Layer 10 of a small transformer language model trained on English Wikipedia (26 layers, counted from 0, width 96).
A neuron's activation on a vector x is SiLU(gate . x) times (in . x), where the dot is the dot product.

Input weights of the MLP neurons that the questions are about. A number n stands for (n - 128) times 0.0048.
n28 gate: 80, 133, 188, 139, 157, 87, 136, 119, 131, 104, 104, 168, 133, 81, 123, 95, 79, 141, 120, 146, 108, 133, 164, 178, 77, 131, 81, 139, 66, 151, 113, 129, 146, 146, 186, 115, 150, 133, 133, 101, 120, 121, 137, 112, 155, 173, 159, 124, 189, 96, 135, 124, 81, 153, 113, 135, 131, 109, 128, 157, 102, 130, 87, 117, 112, 147, 117, 154, 71, 134, 185, 174, 69, 115, 95, 133, 118, 62, 115, 108, 199, 214, 101, 132, 140, 155, 127, 116, 107, 69, 144, 149, 132, 166, 134, 69
n104 gate: 103, 162, 124, 97, 144, 102, 154, 129, 154, 170, 193, 83, 125, 125, 108, 169, 166, 96, 181, 145, 173, 97, 116, 189, 123, 101, 129, 81, 43, 96, 104, 141, 150, 69, 106, 85, 79, 135, 198, 118, 67, 111, 82, 49, 146, 106, 172, 156, 148, 132, 118, 133, 122, 149, 142, 171, 79, 112, 178, 178, 129, 81, 84, 119, 126, 138, 176, 83, 123, 109, 130, 111, 113, 135, 151, 128, 113, 141, 165, 142, 92, 114, 90, 155, 95, 148, 113, 192, 107, 147, 131, 65, 125, 171, 86, 116
n112 gate: 154, 79, 145, 73, 85, 99, 148, 129, 166, 78, 145, 140, 29, 197, 143, 171, 87, 105, 123, 173, 140, 160, 83, 141, 103, 112, 157, 194, 149, 134, 106, 181, 109, 52, 79, 161, 127, 167, 84, 149, 86, 176, 155, 132, 100, 116, 131, 79, 59, 110, 139, 110, 138, 107, 144, 134, 110, 92, 91, 174, 142, 130, 136, 148, 168, 107, 102, 104, 138, 105, 102, 178, 168, 171, 108, 171, 118, 151, 157, 167, 137, 142, 132, 149, 133, 176, 142, 125, 108, 98, 118, 94, 148, 201, 185, 104
n134 gate: 121, 186, 117, 134, 140, 178, 110, 142, 103, 101, 114, 142, 144, 142, 98, 141, 171, 129, 132, 83, 130, 183, 154, 171, 137, 101, 129, 158, 128, 134, 146, 126, 165, 168, 137, 121, 135, 110, 166, 114, 143, 166, 141, 89, 190, 210, 139, 126, 136, 136, 73, 88, 141, 157, 171, 176, 155, 108, 107, 150, 102, 153, 119, 96, 134, 115, 154, 147, 131, 70, 111, 138, 180, 153, 129, 128, 125, 168, 53, 96, 138, 138, 125, 85, 168, 124, 124, 110, 144, 114, 106, 149, 57, 127, 117, 137
n138 gate: 98, 108, 205, 82, 113, 142, 166, 130, 65, 175, 131, 185, 92, 157, 99, 66, 147, 72, 153, 161, 127, 144, 111, 111, 135, 164, 168, 96, 155, 83, 163, 62, 88, 140, 69, 163, 91, 175, 143, 170, 142, 116, 86, 156, 129, 114, 80, 107, 147, 117, 104, 116, 126, 146, 121, 142, 131, 143, 93, 161, 134, 127, 154, 170, 108, 96, 149, 159, 104, 195, 146, 89, 80, 69, 160, 130, 99, 100, 75, 195, 157, 191, 92, 154, 110, 132, 180, 154, 140, 151, 173, 107, 180, 98, 69, 109
n163 gate: 122, 125, 106, 228, 116, 161, 140, 144, 120, 87, 98, 125, 102, 168, 121, 103, 99, 130, 142, 108, 141, 105, 89, 133, 137, 140, 160, 141, 143, 128, 137, 92, 168, 182, 140, 76, 118, 147, 97, 152, 116, 96, 180, 105, 114, 120, 130, 132, 123, 148, 143, 106, 193, 152, 161, 116, 136, 168, 132, 102, 132, 162, 140, 157, 83, 112, 118, 120, 36, 58, 167, 185, 110, 161, 118, 142, 158, 102, 59, 114, 116, 147, 145, 134, 90, 167, 119, 156, 108, 85, 120, 134, 126, 162, 162, 108
n170 gate: 105, 172, 158, 117, 125, 199, 142, 126, 94, 177, 118, 128, 114, 188, 142, 92, 178, 112, 114, 130, 119, 138, 160, 158, 126, 127, 120, 118, 152, 147, 131, 83, 91, 180, 86, 144, 100, 95, 139, 205, 151, 157, 129, 125, 131, 102, 64, 105, 7, 99, 159, 168, 71, 94, 169, 159, 101, 143, 138, 147, 102, 148, 62, 91, 158, 120, 133, 81, 113, 95, 113, 143, 127, 83, 178, 159, 148, 116, 156, 156, 134, 114, 146, 165, 118, 152, 179, 119, 169, 136, 231, 162, 118, 115, 203, 143
n194 gate: 109, 154, 141, 124, 152, 169, 148, 145, 153, 125, 92, 161, 138, 117, 122, 179, 124, 201, 75, 132, 105, 74, 71, 96, 132, 150, 115, 112, 152, 99, 129, 70, 115, 134, 149, 156, 156, 92, 100, 70, 112, 117, 138, 145, 154, 140, 181, 102, 134, 109, 138, 220, 128, 144, 189, 180, 172, 106, 148, 162, 100, 146, 106, 135, 116, 116, 131, 157, 158, 125, 115, 173, 102, 119, 90, 188, 135, 68, 159, 105, 166, 113, 193, 154, 84, 162, 95, 100, 90, 149, 110, 99, 63, 139, 110, 182
n208 gate: 137, 169, 171, 158, 140, 134, 133, 136, 143, 140, 82, 168, 140, 139, 119, 104, 78, 155, 126, 109, 69, 91, 137, 153, 145, 96, 74, 95, 109, 78, 67, 116, 79, 135, 107, 138, 157, 152, 117, 134, 124, 96, 130, 186, 117, 142, 122, 99, 126, 113, 110, 95, 86, 85, 154, 97, 125, 84, 170, 131, 86, 149, 136, 90, 121, 93, 143, 106, 177, 120, 132, 176, 136, 129, 122, 135, 165, 84, 122, 63, 158, 149, 131, 99, 131, 153, 134, 56, 206, 122, 89, 131, 127, 135, 110, 85
n237 gate: 136, 195, 123, 163, 175, 153, 138, 116, 142, 138, 108, 134, 143, 74, 138, 112, 163, 154, 156, 142, 40, 172, 86, 138, 186, 182, 218, 118, 116, 92, 121, 191, 169, 117, 91, 142, 93, 118, 135, 98, 176, 134, 96, 114, 93, 105, 126, 149, 130, 116, 161, 131, 141, 138, 82, 127, 188, 117, 96, 144, 139, 124, 73, 89, 75, 136, 121, 112, 119, 162, 102, 146, 200, 116, 82, 162, 80, 70, 159, 165, 148, 123, 74, 142, 90, 132, 82, 91, 171, 171, 160, 121, 117, 76, 138, 108
n250 gate: 132, 131, 102, 126, 115, 139, 190, 136, 120, 135, 142, 143, 159, 100, 144, 87, 109, 130, 116, 87, 168, 154, 138, 138, 117, 200, 111, 87, 150, 145, 148, 157, 120, 171, 135, 95, 192, 112, 149, 130, 114, 108, 187, 99, 173, 152, 191, 168, 146, 179, 56, 56, 130, 158, 163, 141, 156, 163, 124, 118, 109, 191, 131, 160, 147, 67, 147, 139, 138, 146, 136, 147, 152, 179, 154, 139, 138, 114, 82, 139, 161, 223, 139, 110, 118, 108, 145, 110, 134, 170, 160, 102, 109, 168, 96, 142
n28 in: 154, 196, 155, 120, 161, 146, 96, 97, 162, 121, 139, 113, 142, 168, 154, 110, 104, 123, 175, 106, 182, 66, 92, 93, 143, 96, 83, 100, 157, 98, 166, 125, 160, 102, 133, 104, 72, 153, 124, 138, 132, 85, 112, 151, 114, 141, 92, 180, 110, 155, 108, 117, 122, 146, 87, 104, 120, 183, 102, 156, 140, 102, 101, 84, 118, 170, 166, 79, 138, 118, 195, 146, 124, 114, 150, 118, 152, 160, 133, 126, 124, 86, 120, 184, 144, 136, 172, 130, 105, 81, 165, 106, 75, 190, 151, 119
n104 in: 89, 69, 100, 97, 85, 49, 131, 133, 80, 121, 145, 106, 128, 91, 164, 86, 135, 129, 90, 135, 101, 165, 172, 94, 115, 142, 114, 142, 161, 54, 142, 125, 150, 126, 145, 157, 173, 138, 151, 114, 125, 163, 109, 164, 135, 94, 69, 112, 163, 103, 147, 179, 127, 89, 79, 165, 135, 168, 107, 87, 169, 140, 146, 123, 135, 152, 67, 133, 168, 171, 173, 98, 124, 161, 121, 172, 132, 136, 120, 162, 141, 179, 139, 118, 83, 154, 145, 135, 225, 66, 165, 99, 146, 123, 136, 148
n112 in: 151, 147, 115, 76, 136, 92, 140, 114, 104, 158, 144, 81, 135, 99, 128, 96, 174, 173, 61, 119, 123, 139, 76, 160, 107, 121, 143, 116, 145, 122, 92, 138, 182, 62, 133, 133, 80, 127, 98, 150, 142, 53, 83, 73, 102, 164, 93, 144, 131, 114, 61, 121, 96, 162, 168, 141, 103, 155, 107, 136, 121, 108, 161, 195, 130, 94, 89, 202, 134, 146, 106, 80, 77, 94, 85, 164, 139, 104, 195, 125, 112, 69, 101, 162, 159, 59, 151, 147, 150, 81, 84, 171, 124, 147, 56, 126
n134 in: 116, 102, 82, 154, 163, 146, 141, 121, 109, 127, 176, 124, 173, 173, 120, 143, 128, 161, 112, 88, 82, 185, 90, 133, 78, 133, 111, 133, 93, 163, 135, 147, 122, 118, 144, 160, 75, 137, 166, 86, 74, 151, 96, 164, 119, 148, 77, 81, 167, 120, 97, 119, 134, 153, 147, 147, 130, 84, 94, 112, 98, 131, 71, 99, 139, 187, 143, 195, 87, 54, 121, 167, 121, 136, 191, 128, 102, 150, 24, 109, 157, 124, 163, 98, 140, 130, 88, 161, 148, 115, 107, 125, 57, 178, 138, 115
n138 in: 148, 64, 144, 114, 162, 113, 145, 171, 82, 137, 91, 93, 140, 135, 92, 112, 111, 176, 164, 118, 122, 191, 107, 164, 161, 127, 100, 111, 95, 75, 125, 105, 63, 107, 143, 126, 161, 168, 129, 76, 143, 162, 83, 134, 214, 134, 179, 57, 154, 141, 79, 124, 115, 93, 122, 189, 90, 119, 130, 154, 112, 107, 123, 101, 103, 187, 100, 130, 105, 178, 152, 154, 143, 132, 144, 124, 159, 142, 224, 206, 70, 131, 60, 104, 125, 167, 112, 145, 219, 155, 64, 83, 109, 127, 142, 125
n163 in: 171, 103, 83, 181, 99, 89, 153, 100, 132, 113, 118, 100, 135, 154, 124, 116, 137, 143, 109, 123, 186, 125, 140, 114, 166, 124, 100, 174, 128, 134, 186, 114, 169, 157, 114, 127, 158, 121, 136, 181, 94, 123, 169, 78, 140, 147, 171, 177, 121, 133, 160, 78, 166, 84, 108, 151, 125, 149, 119, 135, 133, 162, 193, 149, 156, 145, 95, 120, 97, 101, 151, 134, 135, 157, 108, 138, 106, 95, 124, 95, 86, 143, 113, 121, 68, 185, 109, 86, 114, 120, 129, 136, 127, 138, 52, 159
n170 in: 113, 76, 167, 142, 125, 151, 155, 90, 84, 134, 170, 169, 125, 111, 147, 72, 113, 100, 118, 118, 182, 151, 141, 157, 239, 66, 101, 102, 139, 108, 138, 117, 117, 125, 160, 125, 139, 134, 94, 138, 164, 132, 151, 157, 143, 105, 114, 77, 56, 139, 178, 134, 142, 71, 175, 136, 62, 101, 113, 133, 105, 66, 146, 185, 102, 105, 92, 183, 76, 138, 73, 134, 124, 176, 170, 175, 124, 121, 102, 157, 135, 137, 144, 137, 100, 114, 117, 125, 108, 86, 146, 145, 179, 120, 194, 156
n194 in: 54, 177, 175, 129, 133, 103, 155, 150, 94, 138, 100, 143, 119, 144, 100, 84, 164, 162, 154, 140, 228, 162, 95, 157, 93, 192, 146, 98, 121, 189, 121, 106, 77, 122, 150, 94, 116, 138, 142, 156, 127, 142, 115, 117, 131, 115, 165, 127, 101, 157, 163, 84, 113, 134, 125, 98, 137, 89, 84, 118, 167, 120, 136, 128, 176, 111, 151, 194, 161, 136, 158, 205, 160, 88, 146, 156, 127, 97, 125, 91, 143, 174, 140, 97, 74, 161, 101, 139, 200, 114, 68, 136, 126, 128, 179, 123
n208 in: 135, 120, 150, 122, 153, 120, 157, 152, 115, 119, 66, 176, 161, 135, 191, 86, 103, 192, 143, 122, 133, 54, 156, 156, 82, 121, 106, 93, 100, 68, 103, 114, 96, 225, 184, 156, 124, 132, 115, 149, 131, 139, 166, 135, 136, 122, 53, 82, 128, 98, 102, 144, 110, 87, 84, 164, 151, 135, 140, 120, 50, 179, 125, 106, 126, 137, 146, 100, 142, 124, 116, 200, 156, 117, 152, 164, 119, 137, 121, 94, 111, 88, 89, 170, 178, 140, 171, 129, 141, 106, 107, 93, 102, 164, 98, 104
n237 in: 129, 102, 112, 179, 101, 109, 123, 156, 92, 149, 108, 110, 118, 197, 105, 154, 114, 107, 140, 138, 85, 98, 136, 178, 201, 107, 116, 94, 139, 125, 63, 155, 134, 108, 134, 127, 151, 93, 180, 101, 93, 179, 88, 157, 130, 154, 163, 150, 92, 214, 122, 146, 145, 197, 115, 130, 137, 146, 146, 97, 171, 115, 116, 126, 96, 126, 127, 120, 139, 121, 126, 101, 33, 102, 145, 133, 143, 130, 167, 82, 149, 113, 121, 89, 110, 165, 102, 145, 106, 110, 169, 66, 27, 131, 148, 92
n250 in: 164, 111, 109, 100, 127, 202, 162, 104, 103, 117, 132, 110, 146, 155, 108, 120, 89, 126, 106, 86, 121, 107, 125, 162, 145, 172, 133, 166, 127, 78, 108, 140, 109, 91, 93, 86, 78, 131, 106, 162, 104, 67, 158, 148, 101, 150, 87, 115, 135, 171, 84, 56, 149, 79, 137, 108, 172, 119, 124, 134, 145, 173, 121, 153, 126, 36, 175, 130, 145, 133, 169, 161, 150, 130, 156, 124, 138, 156, 88, 57, 96, 58, 138, 128, 129, 132, 107, 118, 118, 169, 181, 116, 121, 154, 114, 146

Each question shows a token from some text and the vector x that enters the MLP there. A number n stands for (n - 128) times 0.031.

" 1": 117, 115, 82, 98, 120, 113, 180, 59, 117, 145, 130, 143, 128, 175, 110, 166, 108, 116, 77, 125, 124, 114, 151, 106, 130, 124, 151, 131, 158, 168, 81, 58, 166, 149, 170, 109, 130, 176, 109, 114, 132, 128, 171, 179, 151, 129, 167, 157, 143, 135, 75, 210, 139, 56, 93, 97, 179, 148, 132, 143, 124, 75, 64, 107, 141, 179, 154, 123, 141, 109, 184, 126, 136, 114, 115, 97, 136, 119, 67, 138, 104, 127, 138, 112, 77, 90, 117, 84, 179, 146, 149, 136, 118, 191, 128, 144
The neuron with the highest activation: n112

"ri": 159, 94, 86, 189, 187, 117, 169, 54, 178, 137, 119, 146, 76, 142, 156, 150, 91, 90, 90, 108, 138, 140, 167, 128, 140, 60, 107, 122, 149, 136, 128, 136, 155, 113, 137, 81, 113, 204, 59, 141, 72, 116, 133, 115, 86, 148, 95, 144, 165, 116, 139, 215, 159, 97, 108, 96, 136, 119, 113, 131, 94, 108, 119, 132, 158, 167, 64, 126, 131, 155, 152, 157, 115, 117, 116, 120, 148, 153, 106, 101, 99, 114, 114, 154, 125, 164, 129, 103, 165, 135, 145, 113, 137, 191, 71, 87
The two highest activations, in order: n163, n28

"as": 135, 62, 138, 137, 157, 99, 168, 99, 138, 141, 131, 119, 82, 157, 86, 86, 101, 95, 82, 133, 136, 144, 103, 126, 119, 112, 63, 130, 196, 134, 121, 125, 121, 173, 162, 120, 101, 184, 120, 119, 120, 84, 115, 94, 92, 114, 129, 140, 146, 137, 116, 211, 94, 110, 129, 69, 152, 117, 151, 89, 120, 37, 109, 119, 119, 182, 97, 115, 145, 141, 133, 142, 151, 159, 160, 42, 177, 134, 150, 92, 134, 126, 114, 154, 88, 93, 112, 131, 128, 187, 152, 124, 78, 182, 104, 164
The most active neuron and its activation: n104, at about 0.065

"ro": 144, 86, 87, 115, 209, 100, 145, 42, 172, 188, 127, 157, 122, 171, 112, 157, 116, 95, 155, 108, 150, 131, 120, 86, 128, 101, 110, 117, 114, 179, 96, 116, 122, 121, 205, 145, 94, 221, 145, 140, 115, 133, 98, 103, 113, 139, 160, 142, 124, 152, 142, 180, 137, 80, 70, 138, 120, 111, 206, 153, 104, 109, 103, 136, 145, 130, 146, 139, 148, 126, 165, 149, 158, 131, 137, 84, 112, 85, 73, 81, 67, 121, 143, 101, 82, 133, 131, 145, 172, 119, 155, 126, 130, 111, 116, 140
The neuron with the highest activation: n112

"ine": 132, 82, 90, 139, 122, 94, 199, 56, 146, 142, 145, 138, 85, 204, 114, 127, 81, 104, 79, 189, 151, 148, 161, 87, 119, 92, 181, 82, 136, 148, 78, 154, 109, 128, 125, 76, 108, 116, 112, 169, 128, 124, 127, 137, 108, 145, 139, 143, 135, 151, 162, 175, 140, 115, 134, 117, 169, 135, 127, 136, 73, 80, 80, 142, 121, 180, 104, 154, 75, 184, 124, 120, 99, 155, 92, 41, 143, 140, 123, 126, 132, 114, 136, 132, 136, 90, 84, 117, 169, 153, 163, 106, 179, 94, 114, 124
The two highest activations, in order: n208, n194

"8": 134, 98, 73, 58, 212, 129, 146, 83, 152, 140, 137, 138, 81, 178, 92, 191, 108, 94, 71, 136, 158, 130, 93, 110, 114, 105, 181, 131, 148, 165, 122, 108, 169, 129, 131, 144, 120, 159, 92, 120, 150, 90, 111, 156, 117, 134, 166, 170, 174, 113, 111, 159, 139, 120, 94, 152, 99, 129, 157, 126, 96, 82, 49, 106, 145, 207, 90, 142, 146, 109, 139, 126, 129, 86, 135, 86, 128, 86, 156, 117, 105, 177, 116, 99, 104, 133, 68, 134, 170, 139, 169, 93, 136, 164, 128, 154
The neuron with the highest activation: n208

" P": 135, 112, 85, 103, 125, 145, 132, 74, 150, 165, 117, 123, 107, 114, 107, 179, 97, 85, 56, 98, 206, 136, 133, 132, 192, 114, 87, 108, 166, 209, 106, 158, 140, 142, 158, 89, 129, 188, 150, 163, 132, 142, 142, 139, 181, 115, 125, 89, 150, 133, 106, 191, 118, 115, 67, 105, 151, 117, 155, 154, 140, 82, 50, 174, 144, 176, 144, 131, 133, 138, 141, 151, 150, 126, 124, 104, 125, 135, 68, 130, 101, 129, 159, 120, 91, 109, 92, 101, 140, 140, 111, 60, 116, 160, 133, 172
Which three neurons fire most, strongest first? n250, n208, n194

"oc": 172, 122, 109, 184, 177, 148, 172, 59, 132, 171, 113, 140, 144, 100, 99, 168, 120, 44, 45, 137, 146, 124, 117, 74, 160, 135, 122, 175, 100, 159, 121, 121, 113, 128, 179, 111, 118, 194, 97, 121, 149, 113, 105, 135, 104, 168, 174, 110, 142, 159, 53, 146, 131, 138, 164, 147, 132, 158, 118, 66, 135, 127, 88, 133, 148, 184, 85, 143, 183, 113, 148, 150, 158, 128, 125, 102, 173, 107, 126, 104, 88, 187, 130, 98, 131, 147, 80, 109, 150, 118, 92, 94, 115, 131, 120, 137
The two highest activations, in order: n134, n163

"h": 123, 129, 98, 107, 173, 151, 171, 70, 117, 161, 63, 125, 135, 173, 108, 130, 82, 108, 39, 106, 121, 131, 123, 119, 152, 94, 71, 99, 142, 146, 112, 131, 104, 136, 140, 83, 77, 136, 81, 111, 137, 119, 173, 134, 142, 117, 116, 130, 167, 107, 109, 232, 109, 71, 112, 163, 149, 99, 139, 124, 122, 99, 110, 128, 144, 185, 122, 133, 140, 138, 160, 113, 108, 140, 127, 84, 77, 101, 130, 72, 96, 172, 167, 128, 133, 142, 127, 110, 224, 119, 152, 60, 118, 131, 112, 128
The neuron with the highest activation: n208

"ost": 90, 53, 93, 145, 137, 116, 111, 105, 129, 198, 139, 120, 113, 137, 134, 153, 92, 118, 85, 153, 159, 104, 66, 132, 121, 81, 151, 105, 133, 179, 62, 111, 114, 99, 207, 125, 119, 168, 123, 187, 104, 141, 123, 108, 150, 104, 117, 137, 104, 173, 112, 211, 62, 62, 163, 109, 121, 99, 150, 134, 106, 114, 88, 119, 141, 167, 146, 136, 118, 103, 97, 152, 144, 130, 124, 101, 153, 103, 120, 128, 131, 120, 124, 94, 115, 96, 71, 95, 171, 171, 211, 96, 144, 129, 127, 106
The neuron with the highest activation: n170

"a": 112, 97, 78, 120, 190, 141, 162, 80, 112, 156, 106, 98, 114, 186, 142, 144, 112, 95, 74, 138, 125, 101, 120, 144, 129, 96, 105, 86, 120, 171, 110, 129, 94, 119, 155, 73, 100, 203, 70, 125, 166, 124, 191, 102, 135, 114, 111, 173, 118, 99, 141, 207, 112, 116, 174, 75, 176, 145, 150, 147, 146, 101, 76, 130, 129, 201, 110, 126, 152, 184, 96, 127, 93, 103, 116, 51, 91, 130, 137, 135, 115, 169, 114, 142, 127, 125, 124, 97, 169, 133, 92, 130, 87, 125, 126, 136
Which three neurons fire most, strongest first? n250, n163, n28

" le": 85, 140, 100, 151, 153, 135, 123, 50, 123, 191, 156, 135, 154, 153, 124, 187, 109, 90, 60, 115, 157, 153, 114, 98, 149, 100, 138, 116, 128, 163, 106, 147, 112, 150, 188, 161, 57, 186, 130, 130, 108, 138, 122, 135, 155, 204, 121, 185, 173, 120, 68, 185, 106, 109, 63, 87, 106, 147, 145, 171, 126, 98, 75, 141, 133, 92, 156, 128, 113, 157, 159, 172, 117, 113, 113, 123, 147, 108, 127, 108, 102, 131, 134, 97, 115, 146, 112, 116, 177, 175, 169, 139, 157, 166, 93, 151
The neuron with the highest activation: n28

"ers": 172, 112, 87, 159, 138, 102, 186, 119, 118, 148, 119, 113, 108, 170, 125, 134, 63, 105, 123, 99, 194, 131, 118, 86, 143, 87, 89, 153, 177, 180, 119, 151, 126, 172, 131, 99, 71, 180, 103, 135, 90, 108, 132, 148, 154, 137, 94, 136, 158, 111, 80, 198, 102, 149, 120, 69, 172, 151, 144, 126, 115, 95, 99, 108, 127, 173, 106, 107, 121, 150, 198, 150, 125, 127, 159, 75, 168, 152, 124, 152, 88, 163, 97, 102, 86, 109, 94, 97, 172, 154, 185, 100, 77, 96, 141, 132
The two highest activations, in order: n163, n112

"l": 149, 100, 72, 75, 186, 134, 171, 71, 128, 180, 124, 113, 164, 145, 141, 142, 135, 129, 119, 78, 136, 136, 132, 115, 187, 144, 115, 99, 121, 143, 86, 132, 114, 108, 147, 39, 89, 129, 64, 135, 124, 103, 114, 107, 163, 153, 145, 144, 201, 153, 80, 218, 94, 61, 92, 86, 142, 146, 101, 127, 85, 88, 72, 152, 123, 114, 128, 139, 166, 145, 165, 154, 111, 87, 142, 108, 96, 132, 178, 102, 113, 127, 141, 133, 93, 120, 121, 88, 157, 115, 167, 103, 114, 143, 117, 135
The neuron with the highest activation: n250

"i": 163, 113, 81, 137, 188, 82, 186, 80, 135, 165, 112, 114, 112, 143, 117, 145, 122, 74, 79, 82, 162, 132, 203, 115, 120, 122, 124, 60, 136, 132, 107, 152, 134, 124, 164, 105, 110, 214, 87, 156, 119, 145, 99, 88, 98, 147, 116, 134, 180, 131, 102, 201, 137, 129, 141, 131, 183, 166, 142, 137, 138, 98, 103, 132, 120, 161, 101, 125, 102, 115, 107, 161, 156, 141, 103, 90, 127, 93, 78, 109, 94, 193, 65, 114, 105, 116, 91, 75, 155, 122, 130, 131, 142, 180, 107, 126
The two highest activations, in order: n163, n104

"n": 160, 128, 94, 142, 133, 109, 146, 117, 90, 213, 49, 109, 109, 215, 89, 125, 95, 135, 105, 122, 106, 158, 141, 111, 117, 139, 122, 124, 140, 137, 112, 178, 114, 186, 127, 69, 163, 145, 157, 136, 124, 124, 112, 143, 129, 165, 155, 133, 179, 141, 114, 208, 148, 84, 107, 58, 139, 137, 124, 75, 86, 132, 81, 190, 129, 157, 114, 139, 151, 146, 150, 149, 114, 152, 107, 67, 125, 133, 124, 86, 147, 128, 150, 173, 64, 68, 114, 112, 102, 146, 151, 123, 143, 133, 93, 164
The neuron with the highest activation: n250

"ar": 130, 85, 97, 105, 149, 147, 204, 77, 155, 193, 122, 108, 124, 146, 119, 167, 133, 127, 94, 141, 150, 127, 85, 104, 174, 127, 102, 131, 168, 159, 179, 103, 154, 116, 139, 82, 83, 169, 96, 101, 124, 121, 143, 100, 140, 122, 150, 184, 175, 133, 84, 183, 130, 126, 137, 131, 126, 124, 201, 106, 105, 33, 110, 123, 135, 201, 126, 158, 140, 187, 144, 142, 132, 165, 163, 87, 104, 98, 105, 120, 99, 138, 175, 152, 94, 106, 129, 50, 149, 124, 156, 160, 124, 149, 139, 128
The neuron with the highest activation: n208

"ur": 158, 124, 98, 157, 178, 114, 153, 72, 135, 160, 126, 151, 83, 190, 125, 184, 139, 130, 35, 135, 140, 102, 95, 102, 122, 117, 116, 167, 106, 172, 146, 113, 115, 100, 156, 119, 120, 133, 135, 95, 91, 165, 105, 142, 119, 159, 139, 133, 182, 171, 84, 171, 125, 124, 110, 138, 149, 106, 102, 138, 91, 103, 75, 122, 134, 172, 183, 186, 142, 147, 134, 150, 173, 122, 210, 119, 111, 133, 115, 58, 128, 153, 161, 90, 86, 140, 166, 89, 160, 184, 162, 73, 138, 106, 122, 140
The two highest activations, in order: n134, n194

" and": 140, 142, 81, 136, 133, 101, 178, 41, 163, 115, 110, 134, 131, 122, 153, 192, 149, 75, 83, 80, 164, 84, 124, 114, 153, 124, 137, 105, 165, 160, 76, 126, 146, 123, 177, 119, 58, 175, 131, 146, 164, 120, 168, 177, 126, 149, 72, 148, 158, 126, 118, 217, 129, 108, 106, 109, 122, 147, 191, 139, 140, 107, 62, 148, 127, 140, 142, 152, 125, 99, 112, 170, 108, 108, 92, 55, 150, 139, 166, 137, 138, 138, 136, 97, 112, 107, 120, 103, 172, 168, 169, 102, 140, 103, 127, 110
The neuron with the highest activation: n138

" r": 137, 89, 98, 140, 127, 116, 94, 22, 162, 160, 129, 118, 90, 116, 139, 195, 138, 76, 86, 107, 107, 129, 140, 138, 157, 96, 71, 104, 127, 201, 63, 99, 134, 134, 139, 117, 98, 129, 76, 151, 118, 159, 91, 96, 163, 111, 146, 146, 164, 126, 66, 186, 93, 127, 108, 55, 117, 97, 125, 156, 125, 102, 85, 168, 158, 155, 127, 115, 111, 111, 178, 111, 127, 88, 128, 106, 129, 151, 133, 102, 132, 155, 145, 143, 97, 87, 120, 75, 157, 131, 160, 106, 140, 173, 108, 179
The neuron with the highest activation: n28

"id": 120, 60, 112, 123, 158, 130, 184, 71, 187, 170, 180, 147, 150, 153, 145, 215, 142, 118, 69, 119, 188, 166, 131, 124, 118, 124, 108, 139, 221, 137, 155, 119, 122, 149, 191, 112, 101, 136, 58, 168, 88, 131, 113, 137, 133, 162, 115, 123, 182, 123, 97, 225, 161, 156, 139, 131, 145, 123, 144, 118, 84, 119, 115, 141, 139, 192, 146, 136, 149, 139, 145, 137, 158, 85, 103, 142, 127, 145, 106, 128, 138, 180, 126, 152, 97, 128, 113, 110, 120, 163, 107, 103, 137, 139, 135, 113
The most active neuron and its activation: n237, at about 0.41

"el": 149, 106, 95, 111, 174, 102, 153, 97, 159, 191, 110, 115, 173, 164, 135, 174, 83, 129, 119, 160, 198, 93, 111, 72, 108, 109, 141, 130, 147, 136, 103, 156, 133, 144, 169, 89, 94, 146, 130, 159, 137, 144, 129, 92, 103, 125, 85, 142, 146, 150, 152, 214, 112, 79, 134, 122, 81, 124, 129, 129, 137, 116, 105, 120, 124, 161, 136, 93, 134, 154, 201, 150, 137, 102, 128, 72, 103, 125, 114, 78, 100, 115, 114, 119, 137, 132, 136, 44, 184, 163, 207, 71, 131, 164, 81, 134
The most active neuron and its activation: n104, at about 1.1

"ud": 134, 70, 81, 95, 155, 142, 170, 40, 176, 131, 153, 128, 102, 166, 92, 132, 90, 128, 42, 145, 166, 119, 134, 147, 112, 110, 91, 107, 150, 147, 150, 95, 114, 112, 162, 116, 127, 171, 65, 135, 142, 135, 157, 66, 140, 128, 95, 138, 172, 121, 93, 213, 104, 91, 127, 101, 170, 80, 91, 120, 118, 132, 77, 149, 158, 148, 177, 121, 165, 174, 155, 163, 116, 105, 104, 129, 160, 156, 119, 91, 139, 139, 101, 181, 98, 80, 90, 124, 123, 142, 128, 148, 161, 103, 116, 139
The neuron with the highest activation: n237

"ity": 141, 85, 136, 130, 184, 104, 157, 112, 153, 172, 134, 93, 100, 165, 111, 141, 47, 56, 97, 159, 138, 111, 149, 103, 128, 102, 167, 121, 199, 145, 91, 102, 103, 140, 143, 74, 84, 146, 123, 143, 113, 130, 167, 166, 85, 127, 108, 128, 120, 158, 138, 177, 135, 119, 142, 128, 181, 133, 131, 154, 78, 89, 76, 158, 118, 130, 103, 160, 114, 160, 138, 146, 92, 153, 100, 40, 164, 172, 108, 98, 127, 154, 149, 119, 133, 61, 90, 69, 183, 149, 163, 97, 135, 136, 112, 119
The most active neuron and its activation: n194, at about 0.25

"\n": 175, 155, 154, 95, 141, 127, 163, 30, 154, 177, 133, 73, 94, 106, 124, 133, 100, 105, 53, 118, 127, 92, 79, 151, 142, 131, 132, 106, 130, 168, 55, 136, 72, 119, 186, 121, 105, 129, 110, 127, 99, 101, 146, 160, 155, 128, 133, 138, 128, 162, 154, 221, 124, 97, 113, 87, 72, 131, 152, 159, 109, 125, 107, 116, 163, 124, 144, 65, 153, 137, 165, 140, 147, 98, 72, 87, 101, 119, 131, 122, 106, 173, 132, 68, 122, 111, 105, 61, 125, 131, 148, 148, 132, 130, 125, 112
The neuron with the highest activation: n28

"ing": 141, 101, 83, 127, 151, 133, 152, 110, 142, 165, 118, 116, 122, 182, 140, 155, 64, 72, 83, 82, 213, 102, 162, 97, 124, 86, 99, 129, 134, 109, 66, 117, 124, 101, 169, 95, 105, 155, 96, 101, 148, 69, 144, 149, 147, 133, 102, 83, 185, 107, 117, 217, 133, 123, 136, 85, 162, 132, 166, 136, 113, 103, 94, 129, 135, 176, 142, 127, 120, 173, 126, 124, 101, 93, 127, 59, 149, 143, 121, 131, 127, 131, 136, 114, 122, 91, 79, 146, 194, 170, 202, 115, 130, 139, 154, 125
The neuron with the highest activation: n163

".": 130, 114, 110, 104, 160, 93, 174, 34, 119, 156, 137, 129, 118, 142, 138, 160, 124, 91, 82, 106, 133, 73, 100, 135, 150, 107, 142, 129, 146, 181, 92, 118, 97, 112, 168, 163, 103, 193, 106, 130, 95, 104, 156, 150, 164, 162, 110, 151, 145, 154, 103, 229, 125, 118, 120, 103, 149, 107, 160, 152, 114, 123, 91, 139, 177, 150, 165, 92, 98, 149, 199, 141, 131, 122, 77, 67, 115, 175, 145, 119, 80, 139, 95, 97, 90, 131, 87, 53, 163, 157, 138, 116, 128, 134, 153, 140
The neuron with the highest activation: n170